Layer 9 of a small transformer language model trained on English Wikipedia (21 layers, counted from 0, width 96).
A neuron adds its activation times its output weights to the MLP's output. To switch it off is to set its activation to zero at one token and run the rest of the model.
A neuron's activation on a vector x is GELU(gate . x) times (in . x), where the dot is the dot product.

Input weights of the MLP neurons that the questions are about. A number n stands for n times 0.0038.
n44 gate: -13 0 6 3 56 65 11 -33 3 -14 42 10 15 -29 10 24 -25 -9 0 -95 17 -19 31 -25 -13 36 -46 53 32 -17 -20 57 -68 18 67 14 13 59 9 -26 -28 13 -14 8 5 -36 14 -25 15 9 1 55 -36 -18 -31 -13 26 14 -16 -34 -17 10 -23 36 -31 -22 27 -59 29 23 -50 -40 -13 14 26 -28 21 27 -30 -1 28 -48 3 -6 -19 14 -29 -6 18 -13 39 -31 16 -27 0 -14
n78 gate: -14 25 21 -10 -48 8 -6 11 -43 15 18 -12 -13 -49 -55 39 2 -8 -9 -6 -4 0 3 -25 18 -25 -16 15 10 23 -2 28 20 34 -17 -23 11 -12 -1 50 -5 13 2 1 1 15 -45 -29 60 -24 -9 8 -2 30 28 16 -5 20 -42 -13 17 -13 -3 1 22 26 9 -21 3 -1 -17 8 1 -1 -20 6 -9 -13 -22 -12 16 -6 10 -4 8 34 23 -14 -26 6 3 2 44 10 -19 12
n98 gate: -9 10 8 15 -44 -37 -41 -17 18 -19 15 -10 45 12 1 -11 -37 12 -13 -4 19 29 12 -55 -5 -5 -6 6 39 12 -38 21 31 17 -9 -19 31 34 27 10 36 38 12 -3 32 26 -4 -3 -5 7 -15 18 14 -25 11 9 -5 7 49 1 6 30 25 13 -38 -8 39 -1 31 28 -1 -42 11 3 41 1 3 17 7 1 13 -39 -6 -9 16 40 -24 -33 5 -26 15 -39 -23 34 -4 -7
n103 gate: -62 36 14 -27 35 -10 3 10 23 -5 3 11 49 -25 0 -22 45 16 -36 -44 -27 16 -3 23 -23 20 17 -17 22 0 0 -9 -37 55 -5 70 -10 -23 25 -23 2 -42 -47 22 34 -25 3 52 -18 -19 4 -13 3 -19 -67 -1 37 2 -22 -35 -5 79 -23 -34 14 -4 37 79 -61 11 10 16 -4 16 14 13 3 -54 25 -6 -14 21 -16 57 10 18 -17 13 -12 -29 -44 -21 -4 8 41 -7
n146 gate: 4 13 43 17 5 6 -11 -46 -19 -45 8 27 29 16 -17 -48 23 25 5 14 45 -9 -40 17 27 -31 -15 -32 -12 -8 -49 -23 -4 15 8 2 11 -31 -27 1 36 34 -1 -12 28 -5 -12 -35 -60 -19 -10 -11 -3 3 5 59 2 -25 19 7 14 18 28 -18 -4 -2 24 -10 21 -40 -2 -8 5 14 32 -25 0 31 -6 -4 30 22 -21 2 -33 35 -44 -40 -39 8 26 26 28 -67 49 -10
n156 gate: 20 40 -4 -29 -8 -40 -28 18 -19 -16 3 -46 -7 58 -18 -18 -29 14 -6 13 63 47 -26 -3 -27 -3 -16 38 22 -29 -32 11 12 29 34 -3 54 -9 6 -7 11 -21 -18 -4 21 -1 -43 -45 8 4 69 -30 10 53 -2 21 47 -47 28 37 9 -7 -18 -15 -9 -24 -19 27 -12 8 -26 -4 22 54 62 -2 22 19 -12 -71 -19 -7 32 4 12 27 18 -15 -45 -8 24 -23 20 -17 21 -42
n44 in: 14 -9 -64 6 2 -16 21 11 -14 21 24 -29 33 -15 50 -22 -6 13 21 20 26 21 14 11 63 8 67 -5 5 -13 -59 19 95 34 -12 11 12 -11 -18 -35 30 -52 -11 -35 -5 -13 20 5 -79 67 20 -19 0 27 7 31 0 -21 -1 -12 -32 26 -2 24 18 -50 -43 24 -46 -30 -4 54 -50 -19 23 13 -62 14 -24 -25 -59 37 48 28 1 -10 -30 -7 -22 -18 17 32 -50 33 -1 67
n78 in: -56 24 12 61 16 54 -7 18 -65 3 -2 -22 -15 2 12 -31 -21 23 9 47 31 -5 -11 38 -4 -5 -26 19 20 -6 -38 33 8 75 -10 -14 3 -2 -13 -19 -54 -23 -4 -2 -20 -17 -14 -11 -39 -6 -16 -16 11 7 13 14 18 -3 -4 -8 30 50 0 -3 -4 -1 48 -6 21 -10 -22 -11 -38 26 -21 -43 -14 20 4 4 -25 -15 -10 -2 38 8 35 -22 17 16 -2 25 1 -1 27 69
n98 in: -21 12 -35 18 -6 -22 -30 -19 14 -21 36 -8 -22 4 4 19 -14 10 -2 5 25 5 11 -9 -25 -9 20 25 -22 -2 -19 2 -4 -14 4 -11 -9 4 14 -53 2 11 2 33 15 6 -16 -9 3 38 -3 -18 -41 -14 -36 -1 -6 2 62 -22 -16 -15 23 -16 -35 -25 -16 20 13 17 -9 -53 -27 12 -32 -1 -2 -3 -1 -7 6 16 4 -14 -1 33 2 -31 10 24 -1 -7 21 -12 4 -18
n103 in: 67 -18 27 44 0 -42 -18 -9 -7 -8 -32 -13 4 -34 -8 38 47 18 8 -34 9 40 -6 42 -27 -12 18 55 23 51 40 -36 22 17 -52 -59 4 -6 21 -48 -2 4 -19 2 4 -2 -44 -23 9 -3 -50 1 -69 1 -9 54 -5 -22 5 25 8 -6 -56 -33 -9 -2 -51 -7 -21 53 10 4 57 12 8 -15 -13 21 26 17 8 -44 16 -3 36 8 4 -38 -40 13 6 -23 27 -21 -23 6
n146 in: -8 -11 -55 -14 0 -18 -18 10 12 23 6 17 2 30 -6 17 20 -30 -26 -16 12 32 -22 8 -9 6 -15 1 0 -16 -8 -2 -6 -12 74 35 -6 -42 -13 -15 28 47 2 -63 -28 -5 47 1 -22 1 -11 43 12 1 39 -12 43 -29 25 6 12 -43 -47 -6 27 1 16 45 9 -22 13 -35 -18 2 4 17 1 -36 7 35 -7 15 -2 12 -24 10 -77 2 29 -8 -20 -18 27 -32 -25 -25
n156 in: 26 -16 15 -4 -20 -16 -34 -11 23 -34 -38 -13 19 34 25 1 -27 25 28 35 -22 19 -2 2 -57 -11 -23 35 35 -22 46 37 -20 23 1 -30 -3 49 11 -8 -2 27 -25 -66 8 13 -4 -17 -8 2 44 40 52 2 -12 16 65 -26 -84 18 -29 -47 2 -22 13 -16 52 -49 -26 -77 -4 -1 11 41 -16 10 45 11 -13 -4 -17 -24 -3 -22 3 -29 36 9 -33 27 -23 7 39 -25 -45 -20

Output weights of the MLP neurons that the questions are about. A number n stands for n times 0.0076.
n44: 22 -74 -10 23 -1 -33 -8 29 9 17 42 -66 16 3 -23 38 -41 -15 31 -7 -4 23 27 21 15 -3 -20 8 29 18 35 18 22 73 8 23 28 19 -23 15 -62 6 -6 -14 3 -18 0 30 9 -50 31 30 34 -58 -7 13 -52 31 -9 -24 -42 -23 -22 -25 2 -30 -13 25 -1 -35 -40 -1 9 -10 38 15 4 -9 -12 -38 -19 27 39 5 32 47 -12 5 -29 36 16 24 -31 -40 -33 -8
n78: -2 42 5 -13 -3 3 -5 -24 -43 2 -15 -23 1 23 40 -34 32 20 -13 5 2 13 10 12 -5 -8 -21 5 19 8 -4 10 12 -29 -5 -27 23 -3 -23 5 -11 -14 -9 -30 -11 30 -10 11 -30 -23 52 10 8 7 18 6 23 1 -43 -5 14 -3 35 -5 31 21 20 21 -24 -14 3 -11 -24 23 -39 22 35 -22 12 -8 4 -19 -7 16 -24 15 32 -1 9 16 -18 -29 -23 -15 -2 -8
n98: -21 7 -28 -33 9 3 26 27 -28 32 -13 -16 9 -31 -1 34 52 8 5 7 5 7 28 -8 19 20 33 7 4 -6 31 19 44 -16 -7 -14 -26 -5 3 -15 -38 -18 4 -53 6 -19 9 12 -2 -39 -8 -14 -18 28 -32 0 -44 -7 -32 7 10 9 -5 -20 -25 -1 -45 20 19 20 33 2 5 25 -7 11 -35 8 -10 6 15 21 15 11 -3 -18 44 -51 0 32 14 12 -2 -8 -7 -2
n103: -2 -10 -13 15 12 -18 8 -6 -29 10 37 29 -19 -9 11 -63 16 -9 22 16 11 -24 -6 -6 49 17 31 8 14 -24 -34 31 26 -2 16 -50 -36 13 36 27 23 -11 3 -4 63 24 6 -19 -27 24 34 -25 24 1 10 -32 -25 20 -40 -12 32 -7 -35 23 9 -23 10 7 22 8 71 -83 27 -17 -40 32 -45 -39 -12 28 -56 -37 -19 -4 19 -56 8 13 26 18 -15 12 -6 7 -18 3
n146: -2 2 37 11 8 -20 -6 -28 43 38 -12 -55 10 -5 14 -21 -9 31 -10 17 33 -5 -17 -35 -33 -39 -58 24 -3 51 6 15 15 6 8 13 35 3 -21 9 27 12 -7 -15 30 -6 -5 -24 34 48 10 36 -7 24 25 -26 9 -38 -9 -21 -44 18 -11 5 6 -5 -7 -19 -13 19 -34 -8 26 -12 -28 -13 9 -3 -67 -5 29 -12 41 -14 -2 -10 46 -22 8 -42 -15 23 27 -2 -5 -12
n156: 14 -17 -19 -11 9 -12 24 0 8 6 46 0 6 0 13 -10 -30 26 11 -12 8 -3 5 2 8 2 -24 5 -17 29 -38 -20 95 19 -22 55 12 -6 -44 -37 1 -50 25 -3 -32 12 -12 24 -22 33 -9 -9 -41 -1 -6 82 -2 -26 -20 -6 -12 20 -42 -11 -26 -2 14 45 -9 16 9 -2 25 -2 -36 1 9 12 14 53 14 44 -12 22 -57 29 -31 -6 8 -41 1 -13 19 -17 -49 -42

Each question names a token from some text and the token that comes next. It shows the vector x that enters the MLP there. A number n stands for n times 0.037.

Then comes g, the gradient of the next token's log-probability with respect to the MLP's output, scaled to length 1. A neuron's effect is roughly proportional to its activation times (output weights . g). A number n stands for n times 0.0054.

")", then " |"
x: -13 40 -21 14 -5 27 14 3 -37 -17 24 -5 -22 -15 -11 3 44 -18 7 -12 -49 16 -3 2 -36 25 -8 -10 -27 28 -32 21 35 -16 -14 -8 -13 -17 -14 9 -19 13 4 -53 -17 -17 8 27 -6 17 8 -12 -4 41 -11 4 5 -31 -53 -12 0 -2 26 8 43 -17 8 38 -15 12 26 -44 -31 28 1 -8 43 -8 12 9 22 -27 26 23 -6 -12 11 47 39 -10 -31 -2 26 -44 6 35
g: -33 -2 -3 19 -37 8 -8 15 18 -19 7 20 5 32 -23 -11 -9 0 0 -14 -23 34 21 -33 -22 2 2 3 -13 24 28 4 9 -5 0 40 -7 -4 -5 24 -24 -7 -15 -16 9 44 8 14 9 -10 -24 19 14 7 -18 13 -37 2 -7 12 -21 8 22 8 -26 -19 -19 21 -25 5 -14 -19 12 17 -28 22 -25 2 19 -17 1 9 16 -10 3 19 2 -19 10 11 -32 -3 -12 39 -32 42
Switching off which neuron hurts the next token most? n103

" |", then " L"
x: 44 2 -7 17 -27 -6 23 -10 -27 1 36 -32 5 -25 -31 -7 -17 37 14 23 -13 -26 20 23 16 9 42 -13 23 -19 -36 -8 76 -9 -39 -36 -4 4 10 27 -3 -17 24 -28 -18 33 11 20 10 -8 -29 -4 0 -8 -32 11 -2 -30 -4 -18 22 -6 47 -21 4 -13 -40 1 -14 0 12 -8 -1 19 3 -25 -1 11 40 -39 -7 36 -13 47 -14 -15 16 -40 -24 50 5 -22 21 -20 39 -9
g: -38 -2 9 -20 1 20 17 -2 -16 21 -10 -9 10 18 9 13 25 -11 -40 -15 8 23 24 -14 18 2 5 2 10 -33 -13 1 -13 11 -15 9 -7 -19 -8 -6 -30 0 31 5 27 8 11 -13 -9 -5 -18 -4 -1 -16 -16 -7 3 8 35 -13 -8 15 24 31 -32 -31 -32 -6 49 -5 7 38 17 1 45 8 8 12 -36 -24 4 25 1 -2 12 -4 -36 -30 -7 -20 -8 -21 -3 17 17 15
Switching off which neuron hurts the next token most? n146

"L", then "ist"
x: 6 31 -18 -6 -15 25 30 29 2 -19 17 -17 -14 3 -28 2 9 30 -16 22 -17 -33 24 28 -28 32 80 13 -34 -9 -75 -7 50 -40 22 -32 0 -16 -10 18 14 -19 -16 -20 -31 11 58 19 -9 6 7 -7 11 19 2 -45 3 -11 -24 3 -27 -34 23 -16 -22 17 -4 -1 -25 -2 11 -17 23 0 -16 17 0 24 35 30 12 -11 -12 24 -5 43 6 7 2 18 -16 -37 -1 -4 -9 2
g: 28 12 -5 0 -4 -19 -2 20 1 3 -13 26 -19 5 16 -21 0 -25 34 18 3 -20 14 -16 -29 10 -27 32 -44 21 -8 2 8 12 35 -5 -2 23 -8 -17 6 0 -14 -10 12 3 19 14 -31 9 9 1 17 -11 2 -29 3 -2 33 -49 15 -6 20 48 1 -19 -11 13 -20 3 -24 -30 -11 7 -28 -12 -26 17 28 5 25 -5 13 31 13 -31 2 -9 -5 6 -20 8 20 -25 -18 3
Switching off which neuron hurts the next token most? n103

" |", then " Time"
x: 12 -20 -2 29 -15 20 -2 38 -8 20 28 -49 -25 -28 -12 25 -5 4 17 45 -23 -18 17 9 -7 -1 43 17 4 -22 -33 -2 72 -43 -7 -54 -11 -17 -1 8 -6 -2 4 -41 -31 48 3 47 3 7 -24 15 -30 42 -12 -3 31 -32 -18 -17 42 -9 11 15 -8 -12 28 0 4 10 4 3 -25 35 -5 -20 18 12 15 -32 -6 0 -18 13 -21 -41 -11 7 1 20 -16 -18 13 -29 25 29
g: 21 1 -18 8 0 -10 2 17 -6 -17 -2 3 19 -9 -20 8 0 13 5 -12 -10 -17 -20 19 -8 15 14 1 -14 22 -16 -16 25 -28 -14 -14 13 16 -8 0 18 -2 29 -7 -2 -10 -2 34 -13 6 42 -9 -7 -27 -21 12 24 -24 -13 -14 1 1 20 -7 14 -5 -36 20 -19 -13 7 -15 -5 7 -30 29 25 -16 60 13 1 0 30 30 -14 -5 17 -14 4 41 17 -31 -7 -45 -9 -44
Switching off which neuron hurts the next token most? n78

" |", then " 18"
x: 4 -13 -13 19 -6 22 7 11 -48 20 -1 -11 -4 -12 -24 13 31 32 4 12 -26 7 47 24 -16 17 17 -6 -21 14 -57 -5 59 -20 -19 -36 -2 4 -1 30 -12 4 11 -39 -20 -7 12 29 10 11 -8 6 -32 31 -19 -20 -8 -28 -45 6 2 11 8 37 2 -19 -10 52 -8 24 -4 -40 -21 22 -4 -15 14 13 34 1 19 -5 -36 18 -36 -16 25 7 7 -36 -30 17 34 -61 42 15
g: -9 23 -27 25 -12 -18 1 -9 12 37 -2 -33 -18 -22 28 25 11 31 -24 13 5 47 -13 0 -10 -1 11 -37 23 -18 28 3 -2 -21 0 -11 1 -3 -1 16 7 53 -7 -20 2 10 19 -17 16 -3 2 -2 1 -24 -13 -7 -28 -20 16 -16 1 -10 -26 25 13 -1 35 8 -15 -5 -12 -3 -11 -24 -4 -9 24 30 6 3 -39 -21 21 -1 38 -11 -24 -4 -10 2 9 26 -26 8 -6 -5
Which neuron, switched off, raises the next token's probability most? n156

".", then "\n"
x: -3 23 -14 10 26 15 4 -7 -2 -18 24 -1 -10 -1 -31 1 2 4 -13 29 -36 25 6 3 1 -22 -5 -3 -31 21 -82 1 25 -32 -42 -60 5 20 -5 9 37 -17 4 -27 -13 13 26 3 16 25 13 7 0 17 -13 -13 13 -43 -38 -5 16 23 20 7 20 8 19 26 -11 -14 1 -34 20 34 15 -21 35 20 0 -40 23 -46 17 40 -15 9 39 15 32 -35 -20 -21 1 -30 -8 22
g: 10 -10 -20 14 -20 3 5 -36 -15 -15 9 -55 4 0 -42 13 11 31 24 7 6 -11 13 -23 25 -27 2 -16 -2 -32 -9 -13 14 34 0 -31 -1 6 24 -8 -7 8 22 -36 21 -10 15 32 2 11 -19 -16 -8 1 -3 25 11 -34 -22 -3 -11 -1 -31 14 23 -12 2 4 -5 6 25 -12 -20 -6 -3 30 22 5 1 5 -17 13 32 24 -9 9 8 40 -6 34 -4 1 12 -33 -4 7
Switching off which neuron hurts the next token most? n156

"d", then "itional"
x: 41 -16 12 14 -53 8 33 -20 2 15 26 -9 -13 -3 10 45 18 20 -3 18 -20 -36 18 37 17 0 45 -9 5 -7 -94 6 50 -5 -20 -13 -5 -4 -1 35 29 -4 23 6 -3 59 25 6 9 11 -12 -12 7 -3 -8 -11 -10 -7 -22 -9 -6 -2 34 -10 -21 7 -25 16 -22 5 3 -4 -4 -10 -26 27 -3 -4 3 -3 -7 -17 2 17 -7 14 -14 -49 20 21 -31 -35 1 -80 -1 -9
g: 4 -20 -42 -14 12 2 11 -18 11 -4 9 -9 0 31 7 19 -17 7 8 -23 -5 -34 -37 17 22 -37 7 26 -9 3 14 31 -28 17 -14 -33 2 16 1 -44 -12 -31 10 -15 4 -17 25 -5 4 2 -1 31 -11 6 1 -1 -9 24 7 1 10 -19 -25 31 -15 23 -10 19 -9 10 -13 -6 -6 15 14 -8 -10 -19 16 -37 7 -15 6 -19 30 20 -3 22 32 35 28 -6 -16 10 -18 26
Switching off which neuron hurts the next token most? n78

" |", then " 51"
x: 17 13 -16 1 -16 -41 20 41 -45 -4 19 -26 -20 -54 -7 10 10 5 20 20 -18 -49 21 20 -15 15 34 -9 6 -2 -5 -7 31 -12 -14 -26 -23 10 -3 21 19 4 7 -41 -35 9 6 66 2 40 -10 24 -5 -7 -42 14 8 -14 -2 5 22 -6 23 -13 -16 -8 -32 19 -23 -12 23 -19 -31 25 -3 4 31 -7 60 -21 41 4 4 71 -47 2 9 -7 0 -6 -18 1 0 -31 23 -17
g: -3 -28 -32 14 19 9 16 -12 -35 -19 -23 11 46 -1 -18 0 16 9 9 -13 18 2 13 20 -20 -18 19 -10 -11 23 -4 5 22 -25 -48 -3 9 -1 -20 1 15 14 10 17 33 6 27 4 25 6 8 -19 -5 13 17 -20 -3 -15 -14 -31 -21 3 4 -5 6 -20 22 53 1 19 2 11 5 -22 -6 15 -15 3 22 -9 -13 -6 7 3 4 -18 -8 9 6 40 -15 -18 -22 -52 -30 15
Switching off which neuron hurts the next token most? n103

" public", then "ations"
x: -27 -15 -26 7 -17 0 -1 -6 -23 -11 11 -2 -20 -11 21 3 24 46 0 25 -16 -51 6 6 -5 42 20 6 -50 19 -51 15 79 -40 -29 -31 25 21 -9 18 -14 2 2 -39 -14 55 -8 51 -8 -25 42 -26 -4 8 -2 -13 3 25 -18 -14 -5 -7 4 28 9 -13 -13 12 11 7 -29 -37 -9 -2 32 14 -8 53 25 35 0 -32 -10 2 8 17 3 -1 -10 -1 9 -44 30 -11 12 -8
g: -49 -25 -26 -5 28 17 -11 1 -3 0 0 -30 12 -14 -38 1 -10 8 12 -22 -10 -13 14 13 41 -6 1 -41 14 2 -8 15 24 -1 20 44 15 -4 15 -2 -7 20 -3 -16 25 25 -23 -4 4 5 6 24 -11 12 -13 -1 -5 19 0 -11 -29 -10 -27 -9 -7 -9 36 28 10 25 -41 19 1 10 -10 34 1 1 -22 -15 30 19 -5 2 -11 1 3 -9 -11 13 -5 -5 -22 -24 42 -26
Switching off which neuron hurts the next token most? n98

" con", then "ference"
x: 9 2 -44 -2 -18 -4 46 -11 16 -5 20 -16 -19 3 17 6 0 -1 20 21 -39 3 1 -8 -46 -2 19 4 -25 81 -70 7 47 -27 -18 -36 -4 0 36 7 -13 9 -7 -58 -6 16 -25 22 27 2 -4 9 -13 -30 -13 -14 -11 -15 -39 32 4 -13 37 15 -27 15 -1 22 13 4 7 -47 -14 -1 22 8 -4 17 29 37 16 -14 12 8 11 28 26 -4 4 -1 2 -38 -7 -16 29 -5
g: -9 -14 -29 -20 -14 -9 -11 -29 15 -15 -5 -5 15 0 51 5 -16 -9 -6 -17 35 19 4 19 11 -11 51 3 6 -7 -10 27 19 -17 19 0 -12 28 -4 -25 1 4 31 -17 -8 -21 -1 -11 11 -10 -6 13 -24 -7 -27 17 13 -43 40 -14 -33 -1 -7 -18 -30 -34 -4 38 36 -3 10 15 17 4 -1 -16 34 -21 25 -13 1 -3 1 -12 9 22 7 9 14 12 -19 -4 0 -2 -13 5
Switching off which neuron hurts the next token most? n98